Layer 9 of a small transformer language model trained on English Wikipedia (16 layers, counted from 0, width 128).
A neuron's activation on a vector x is squared ReLU(weights . x), where the dot is the dot product.

Input weights of the MLP neurons that the questions are about. A number n stands for n times 0.00083.
n4: -83 181 4 -160 -87 -16 -128 225 -108 86 -75 96 41 -11 -66 -109 281 -102 0 -38 -19 -216 190 75 217 -21 15 -56 104 -27 145 -308 -56 -80 205 -79 65 -115 0 -154 -187 55 -152 312 66 -112 -25 -67 79 18 22 -74 -15 178 157 -203 138 51 -112 47 205 209 -231 140 121 111 -4 4 8 -83 67 4 68 -25 -172 -15 -206 0 -133 224 40 60 -31 -73 -138 160 302 89 140 -108 32 -26 -93 49 -8 -146 212 -11 -108 94 69 -74 26 -81 -4 -48 -60 19 0 71 -129 -102 -115 215 -116 -109 26 -146 157 89 104 38 -228 7 199 -107 184 84
n8: 38 -134 125 98 44 -121 -43 -30 -81 330 -115 -141 45 -44 -67 -125 -67 -132 23 241 -8 120 -269 -113 -25 -39 111 37 19 187 82 -133 11 -29 -202 -137 -31 19 -79 -226 -7 106 -80 166 -19 -42 -53 -7 71 309 -26 -35 49 -26 -38 -119 123 -15 58 47 157 167 -76 -47 350 54 143 12 187 -87 -38 -57 -53 -259 149 -142 164 36 15 100 182 -34 140 -150 -35 115 -77 -174 219 -124 -46 -74 7 95 157 -132 77 -326 194 65 -23 4 67 -74 -15 -125 264 93 -93 -63 -94 73 19 26 37 26 117 -169 -19 253 -86 -160 -169 -11 100 26 19 15
n14: 70 69 -155 -105 -62 -19 -93 87 -104 151 -112 -30 30 -58 -22 -142 33 88 -101 91 -69 -194 49 -102 113 -46 108 -305 75 -42 -18 -126 0 -58 214 69 -126 37 -202 -15 -170 399 -27 200 113 -106 -21 -168 -75 189 151 75 175 101 39 35 94 -106 109 -147 327 113 98 20 -85 -7 -43 4 119 -40 139 187 -106 -29 -35 375 50 211 4 -43 33 -19 -62 23 -162 -50 29 -139 72 31 50 -305 -14 -91 -19 22 -176 -148 -36 -36 -26 -168 126 -149 -37 -199 -113 -47 105 -22 -169 95 -151 281 -275 176 45 -81 0 -30 58 31 -49 -26 -104 22 8 108
n24: -91 7 25 158 -112 -129 -4 22 126 145 114 -50 -29 67 64 43 143 120 -56 -15 70 30 -115 80 108 -109 41 87 -57 -29 -154 -30 7 91 -99 194 -59 -286 -163 -130 3 63 -4 96 -295 -329 -20 188 145 231 -21 113 131 -18 130 85 -244 155 168 -42 115 -97 -10 -64 7 139 93 93 29 21 43 -253 58 -207 106 7 -228 -10 53 -10 -46 -137 -90 -33 -61 7 130 -7 267 -4 3 -125 103 58 26 -81 162 -176 -62 80 159 -4 -153 -178 175 78 -48 -119 121 -65 -128 102 74 18 -51 14 80 -99 -155 -11 -31 33 -217 137 271 -7 85 78
n76: 6 -84 58 75 105 9 25 -31 39 37 -123 -107 -83 -27 -28 0 69 -119 -57 70 -196 18 -63 -14 27 -280 29 -38 -31 -205 -20 73 -228 -293 -266 -60 -57 90 -33 -45 181 -58 -71 346 -4 -131 3 -89 -112 229 -238 165 -21 80 -39 -64 107 -54 -172 166 111 -32 104 40 31 33 93 -43 163 -40 77 -78 -245 17 -77 177 21 116 72 10 -115 -146 202 -36 22 -43 -14 -20 -6 -364 70 138 13 236 18 34 235 200 80 24 0 21 -3 86 -41 -133 -49 108 -30 149 11 -54 86 35 17 58 77 184 32 -3 -163 -18 -59 114 -17 -86 68 4
n121: 4 -77 -133 -4 35 -47 107 112 -20 122 -118 -291 -24 4 71 -94 -75 -39 -107 -104 41 -86 72 108 -135 -87 24 120 -218 -138 -147 -282 16 77 215 -172 85 99 46 -260 130 89 16 141 -185 -97 64 -49 28 239 16 38 165 0 -94 363 -159 31 73 -396 147 -17 -96 -54 0 65 244 148 -53 31 -24 134 -132 58 -71 123 -110 -98 157 4 -228 -48 -50 107 -126 -110 217 -34 222 136 -61 -221 -110 -48 -122 -160 -43 114 -46 162 -18 28 -35 -91 147 59 64 -41 -92 -257 -42 -233 45 177 -139 97 36 -27 282 -119 167 -40 -146 63 326 -55 16 78
n128: -45 128 -99 -23 40 89 -104 111 21 -46 57 -62 73 -67 161 -291 -100 7 -182 -14 114 115 55 -101 -91 -62 92 -10 10 -124 -234 22 90 -81 -99 60 -113 -38 -146 -35 -23 -115 74 85 -154 114 -121 56 -80 140 -51 -108 39 21 303 -132 69 159 -111 122 -198 212 44 412 14 120 33 -54 -64 -57 111 7 3 -27 44 183 14 195 -185 -23 -10 87 65 4 -110 209 68 138 -3 -115 212 31 69 -98 -181 44 -85 66 170 165 12 41 -178 -106 61 24 -56 -179 -157 69 0 68 114 -60 156 -41 115 -44 135 -179 66 127 -78 -90 178 -68 -150 -92
n143: 130 -156 182 283 42 -21 78 118 -44 -147 38 -28 -7 156 32 77 95 115 88 54 -51 -18 -93 -112 121 -108 176 75 14 -127 -115 -86 -234 76 77 117 84 -74 -176 -172 -17 24 -246 18 -214 -175 -124 64 54 53 -49 196 -65 383 117 113 53 63 -149 -195 100 15 -48 -56 -88 -10 38 -30 145 -17 122 102 25 14 153 43 -76 122 -187 -129 -35 61 163 70 -105 36 -129 -81 -46 -11 31 -53 -17 11 -70 3 122 10 -220 48 -16 -75 -177 120 -69 -24 202 -166 161 50 -52 66 -165 68 182 94 -111 -94 143 -163 -116 73 -218 43 18 268 -66 11
n150: 41 11 58 -152 29 160 -168 37 95 -35 -311 -36 169 54 -29 -338 193 -151 110 275 -110 -190 -188 93 172 35 -276 30 -272 229 -28 0 92 -93 -105 152 -15 -201 -85 -137 -213 201 19 22 -72 66 -163 -115 7 -47 108 -28 -7 81 76 170 26 -25 -4 58 100 153 132 196 131 128 -187 -214 49 -57 159 -94 56 83 112 -15 -71 -140 106 -112 -11 -88 103 27 12 26 155 -42 10 -46 176 33 95 26 -42 47 -58 -110 -110 186 136 -209 186 -47 14 18 35 76 -223 22 -266 -29 -53 78 7 79 70 -36 -34 -29 -162 38 -66 66 25 -15 -106 -102
n156: 8 -76 73 192 -164 46 26 128 114 12 -166 69 -341 -28 -8 -186 -159 28 115 0 -164 -102 132 -237 -475 -230 -93 -74 -209 17 145 82 -86 20 -36 24 -29 29 143 -54 230 84 -155 -49 -230 -8 -112 -16 144 61 -169 55 29 37 30 34 -33 -16 64 -80 -136 107 -119 129 -12 91 343 68 -230 -4 -206 -84 -25 -120 -30 271 13 16 195 278 240 337 30 42 -30 -50 -132 -113 237 73 -39 -151 -157 141 -63 89 129 -240 -8 0 -43 29 -216 -106 8 -28 229 -72 28 -90 -146 181 -229 191 -70 -80 41 101 -42 65 -59 -71 69 62 85 41 -68 143
n168: -31 -78 -21 -65 163 -50 -53 73 -139 -45 35 76 58 -46 -68 -145 87 4 45 44 15 -143 15 107 -32 -97 123 -142 91 -174 239 -65 -11 131 64 -126 -74 79 -15 -139 25 124 -55 -43 -75 -41 -27 -152 -26 100 203 -17 -121 206 56 -86 -29 71 78 -192 -102 87 -113 -38 0 88 63 -30 226 215 84 22 15 -18 -160 25 56 -184 -129 28 -103 138 38 101 -222 48 373 -83 43 -83 7 -50 -28 -15 0 236 -203 84 42 -28 -3 196 195 177 166 18 113 -34 -140 -94 153 -181 -112 -7 -4 -100 366 -100 142 54 108 -400 123 -25 230 -101 -79 15
n191: 82 75 -4 -25 82 72 -36 88 -39 -7 -63 -250 0 362 -84 -37 -87 -11 -178 275 -16 -147 58 -221 4 84 20 -146 0 31 73 56 -8 -234 -106 -103 12 38 157 0 126 105 -66 -15 -115 -166 -119 -7 77 4 165 -102 74 65 4 -83 46 -82 134 -214 -38 32 286 76 174 -181 210 -84 285 -104 -181 -78 -216 -71 -173 4 27 -4 -178 -44 60 195 72 253 158 -102 64 -11 -193 -84 205 91 216 35 -134 -38 19 -188 81 11 34 99 4 -72 86 -392 -47 67 -59 -111 -209 146 75 229 -108 94 35 -94 -166 88 11 -187 -4 -138 19 -19 -99 63
n203: 87 -151 -39 44 -18 -9 -131 -11 178 128 45 -78 86 -4 171 190 -14 14 -30 91 81 -11 -58 -95 25 -195 185 -206 47 110 223 -200 -194 17 -113 55 15 -190 91 -149 -111 -53 -51 53 -101 -14 -126 96 206 195 57 48 26 97 63 159 -169 0 63 -81 -159 157 129 -41 -67 0 14 -11 59 94 83 -235 -54 -116 0 86 -125 -110 -64 -251 -35 140 -11 -234 -137 85 -60 -99 30 -142 55 -193 79 423 -107 170 -109 21 52 91 10 172 68 -29 67 -18 44 41 -76 -162 -110 -56 -15 120 -22 -81 -58 74 -133 -273 -200 -180 -169 76 203 -14 -11 -122
n252: 228 318 -159 -177 -130 141 -98 -12 16 15 64 -16 83 23 78 -64 270 54 90 -48 -340 -69 126 -131 -88 -105 -146 51 -35 -289 131 -58 39 -34 27 163 -330 94 -25 191 46 -73 32 163 -90 -33 -338 60 -277 -39 8 146 96 165 73 186 28 96 96 100 118 -16 225 227 66 -11 -91 -127 -117 107 -4 8 48 -8 29 177 -133 -237 -62 34 142 95 188 -20 -108 -226 -54 83 -58 -66 90 -86 -11 52 -24 58 89 79 -103 73 -3 -134 55 16 84 -62 60 -90 53 -102 -331 35 -89 -28 285 -46 111 -35 186 184 -159 -149 26 43 -47 -23 -305 24
n407: -40 14 -50 41 -21 -28 30 -102 7 83 -38 -165 119 -243 -50 -133 143 -166 186 73 -167 -45 -94 91 35 -227 74 -47 -241 -114 17 15 -148 -21 164 -31 -118 129 99 -116 -14 120 107 117 67 17 -58 86 283 39 110 -72 102 223 -85 -74 -14 117 -130 117 54 -60 60 -23 132 247 -87 120 63 38 -149 -48 -55 -21 -315 14 -126 -21 139 234 39 -184 86 19 -118 -126 56 -192 -76 143 0 143 76 117 15 35 -85 3 -177 -7 57 -108 -125 -265 56 -192 31 19 -223 -166 83 -14 -60 249 -207 74 -4 25 97 -187 121 180 -31 0 97 114 -104 171
n422: 148 -100 25 186 93 -88 103 -44 -57 14 -181 -36 0 32 -26 48 -55 -119 -198 -123 -193 -244 63 104 287 67 30 30 -213 11 77 4 15 -118 54 202 -143 -168 -159 -267 0 126 -52 -36 -122 -108 -191 63 33 142 36 -147 41 81 11 95 66 58 290 -25 111 69 7 131 73 14 155 -54 255 -128 118 -135 -326 -36 -93 107 83 -200 113 109 -108 269 -31 221 -19 -15 130 -67 -57 -191 -28 -15 -99 -26 -68 -7 4 -11 18 -139 -117 62 11 95 -32 25 153 -11 -4 -11 15 90 -391 -104 -96 159 137 -173 -68 106 21 94 97 7 128 -139 68 -95
n438: 90 222 134 -37 -62 -174 -320 185 -87 38 -23 28 28 51 119 9 12 16 -21 65 82 50 12 -210 66 -399 62 -113 8 216 -4 88 -40 -342 24 66 151 -80 -89 -121 -35 -39 -171 -75 -112 -49 -42 -289 32 205 16 0 215 -100 144 189 -44 161 -31 -223 68 87 16 -63 -166 247 50 0 -8 46 213 -4 -153 113 -25 52 -348 -156 24 -61 47 92 37 203 -118 176 -23 -122 81 46 42 -167 11 57 -198 -51 -20 88 -154 0 60 0 99 -40 -55 -67 117 -344 12 -144 -21 -110 -50 41 -169 266 129 31 156 -279 134 -53 -109 196 143 -147 -157 -16
n505: -40 -110 282 -125 -76 40 33 -35 -117 -128 -19 85 -8 130 70 17 -183 -38 -93 146 0 16 -122 -285 88 41 -113 12 -168 4 52 29 -121 -87 19 -4 -308 -113 -45 193 200 111 -104 54 -41 26 -26 -30 413 -81 -19 -178 226 187 -161 157 86 -142 8 161 106 -41 87 180 -313 -45 -71 -89 -96 -45 31 36 -311 -15 -62 -12 116 -172 -132 97 -50 200 -106 -49 -66 -148 61 168 190 -212 79 -190 165 270 -32 38 77 109 -192 95 -35 105 27 -97 -11 -46 -55 -162 30 -152 -197 88 77 262 -169 -50 276 54 40 19 -116 -120 -118 82 -27 23 -69 109
n511: 7 -7 -21 -40 -132 -244 -233 -133 -103 106 -38 -53 53 10 -4 -15 -14 -31 -262 -94 183 -63 -200 108 -108 85 183 133 -100 -65 -65 26 89 10 -53 -131 0 -184 -83 -47 217 105 -116 21 4 -54 -91 105 276 -4 143 -44 -36 146 -121 150 -4 66 73 77 46 41 121 153 155 -107 -137 -37 -29 186 179 -18 29 -49 -41 -39 -88 109 -169 190 -177 14 19 52 15 55 80 -44 13 96 65 -241 20 170 95 14 66 -41 7 -38 -47 -100 14 14 -56 -77 -54 -210 -234 -114 -269 -59 -37 -22 -204 171 355 -7 48 -131 -21 -11 -184 -18 4 -162 121 279

Each question shows a token from some text and the vector x that enters the MLP there. A number n stands for n times 0.013.

" E": -9 68 40 11 35 165 97 -77 50 -92 143 -91 -185 13 -105 26 3 23 -65 -11 50 20 94 -67 3 92 -60 -29 83 -7 -18 -14 -11 20 -86 8 94 -43 64 81 3 -77 103 14 1 117 52 -39 43 -63 -27 -45 -113 -23 -18 97 86 16 -42 4 -27 42 22 -98 -81 -57 -44 1 43 -12 -54 20 1 7 105 -6 33 59 -8 -26 28 4 -184 27 -47 31 -22 -6 -30 12 -190 -63 -9 -35 -95 6 60 7 50 9 -10 58 112 38 -153 -54 -119 119 -23 -147 -10 17 -28 17 43 -34 -63 -24 87 14 34 -55 73 -44 -32 24 36 -41
The neuron with the highest activation: n191

",": -132 97 -34 -37 -18 -132 104 70 104 -14 79 -68 27 51 46 5 61 -25 60 -4 33 64 -40 39 -22 179 -2 124 57 103 -29 71 137 5 -29 50 8 -10 -65 14 -70 -16 -53 2 -19 -91 97 -9 5 -37 -49 95 -70 -15 -89 -46 -54 -9 22 -45 30 -60 -30 -224 -4 -20 -10 -54 -4 -44 -28 82 38 6 30 22 -8 -32 29 -1 -15 -48 39 -11 28 -32 -32 60 91 55 -116 -2 22 -70 -31 46 37 10 -61 -51 -52 54 -33 -6 -184 9 -27 43 84 12 -106 -17 41 -1 119 76 -313 -13 41 10 -7 -2 188 39 -1 -25 -48 7
Which two neurons fire most, strongest first? n24, n143

"m": 54 109 -146 52 42 -17 -27 -2 -52 -20 156 59 155 -89 -117 180 9 64 -1 -13 -23 -116 -43 99 -150 70 -23 87 23 19 34 100 40 92 66 -37 4 -82 -33 49 21 7 -81 3 167 35 58 -40 -125 7 23 65 -149 -58 -67 43 12 -2 0 9 18 41 90 -174 16 -34 2 51 -55 126 -51 112 56 -53 2 89 7 -63 -75 -28 51 73 -32 -76 -9 -9 -6 -27 62 121 -77 69 -15 -51 65 -77 29 -68 22 -145 -91 -33 -17 99 -149 -85 -76 -8 148 -34 152 49 24 74 -93 -71 -30 -25 12 3 -70 5 -130 34 -50 -134 -6 32
Which two neurons fire most, strongest first? n14, n511

"one": 81 -70 127 -3 -27 12 39 -169 -31 6 77 77 82 -126 19 76 65 -67 87 -51 126 -95 112 58 68 63 -127 -45 -78 33 -24 -136 -7 -13 94 90 -127 -128 105 64 -75 34 -93 -45 131 99 162 46 78 7 4 -59 -19 -27 -56 -15 -9 9 25 -53 -72 42 -43 24 -35 -18 12 46 -25 12 -89 58 43 23 157 -112 17 -79 -54 18 2 -143 56 6 -54 -107 -93 12 -47 -12 -80 -18 -96 -10 8 -4 -22 80 -29 -34 -82 101 73 193 -6 75 -165 63 67 -85 55 61 93 -42 -10 25 -76 25 12 -5 -28 -93 -30 -60 88 150 -94 -61
Which two neurons fire most, strongest first? n505, n203

"er": -105 43 12 8 -7 16 72 -13 110 -29 52 -47 -38 -85 -14 -23 -17 71 45 109 2 0 8 -18 -48 -52 -55 26 -98 -42 128 -73 -30 141 -177 22 194 42 0 86 -7 67 0 -16 -10 -3 115 29 -41 -133 13 -46 -114 -100 -9 -104 50 -39 37 23 -40 94 -98 -97 63 -17 -118 -67 78 -44 -2 156 106 33 -49 2 -26 16 -42 71 -43 131 19 175 28 141 -9 -83 -7 12 -221 -75 18 16 29 46 -72 32 52 50 -39 4 18 -50 -145 26 -15 119 -13 -43 109 36 -2 -14 48 2 -130 -105 -68 49 -39 -55 -4 -52 -6 -73 195 164
The most active neuron and its activation: n168, at about 0.35

"ry": -66 -69 130 -15 -14 -56 -13 3 -53 -30 203 -157 -58 50 -3 230 39 62 97 74 76 83 18 48 -49 82 -2 -76 39 -9 -21 -30 -26 50 -5 104 -20 31 -6 39 19 -13 78 -39 62 22 113 25 51 -3 -38 57 -183 54 96 159 -58 -56 11 -15 -56 -53 -127 -191 -18 -94 -46 9 29 112 60 -78 110 -28 236 61 -6 29 -51 74 84 -24 31 -7 100 43 -107 -10 18 -13 -158 27 8 -58 2 -59 -75 -55 28 -69 -9 56 20 -15 -143 -64 -27 -15 58 -66 19 109 -58 26 -144 -100 -55 -23 -33 2 -10 58 -135 -63 -28 -19 147 -25
Which three neurons fire most, strongest first? n143, n24, n203

" the": 60 43 11 -4 1 -138 8 -295 -40 -30 -1 -50 -59 -20 -86 -25 -29 210 -52 32 67 2 28 65 36 168 22 3 30 37 -11 -15 -1 -3 75 152 93 -36 28 -59 39 59 0 -30 42 -6 114 75 -8 28 1 21 -152 50 18 60 -3 -2 5 27 25 39 37 -56 19 -15 53 26 -1 -94 -183 25 3 37 20 -36 -27 -25 47 19 61 15 -1 10 23 36 5 -36 -11 20 -227 0 23 -209 -54 -34 102 -22 -13 76 15 -24 -6 44 -24 0 -107 -45 16 6 41 17 -25 -3 -58 -11 -153 1 -3 -4 1 -8 11 -69 -12 -29 103 11
The neuron with the highest activation: n422

" Jo": 75 26 62 19 11 131 68 -56 16 -10 174 -13 59 -18 -26 2 -37 -2 31 29 123 -83 75 39 39 81 -8 -71 -15 48 -74 48 -140 30 23 22 -97 50 -69 -72 79 -25 31 -73 193 30 63 2 -140 -59 45 -83 -36 -53 43 8 57 -17 -31 13 70 4 -75 -234 1 -66 -56 119 -71 -86 -98 -25 -122 -16 32 75 1 17 12 -12 29 48 -96 -1 -50 -17 120 -23 38 -33 -78 -98 18 -92 -72 1 -19 -90 -29 -4 4 54 -46 25 -102 47 -128 65 22 -34 107 102 -55 -64 -31 -105 -204 -78 119 54 50 -1 101 14 145 -68 36 15
Which two neurons fire most, strongest first? n422, n14

"t": 28 10 -121 -109 16 16 66 60 -45 35 62 14 38 -70 13 -91 44 43 81 1 20 36 59 -39 -69 4 17 -5 44 35 134 -146 287 77 1 29 46 141 -21 151 -40 -84 0 2 10 68 146 29 -120 51 -16 -26 135 -22 -14 -42 -49 10 -54 8 56 -20 34 -148 -2 1 8 48 -93 -3 -8 -42 12 34 77 -4 104 102 42 -82 17 -47 -15 -114 123 -7 -106 -31 11 51 -128 -93 2 -128 34 -34 -129 -80 31 -87 -134 -15 64 12 -48 24 -32 -143 -68 -7 -57 11 128 28 -81 -42 87 -46 61 7 1 -47 120 -70 -142 -47 85 103
The most active neuron and its activation: n14, at about 3.2

" their": -13 70 36 1 3 -137 5 -139 64 22 20 -118 30 -19 -32 2 -43 173 19 78 -28 -13 76 155 63 152 9 66 43 1 1 0 -32 66 26 13 63 -44 2 19 55 -5 9 -65 11 -48 111 10 -69 -8 -24 110 -210 26 97 98 72 22 -28 78 -7 24 16 -92 35 -37 0 -2 -27 21 -95 -62 -99 -84 26 -122 23 -12 43 24 -2 108 -117 17 57 12 -34 8 14 -19 -194 -24 -12 -168 -24 -28 4 -17 -27 -66 138 -30 -77 -9 -16 1 -12 14 71 57 63 4 -17 51 -75 -77 -14 -56 -67 -2 -21 43 132 19 2 -105 7 10
Which two neurons fire most, strongest first? n422, n24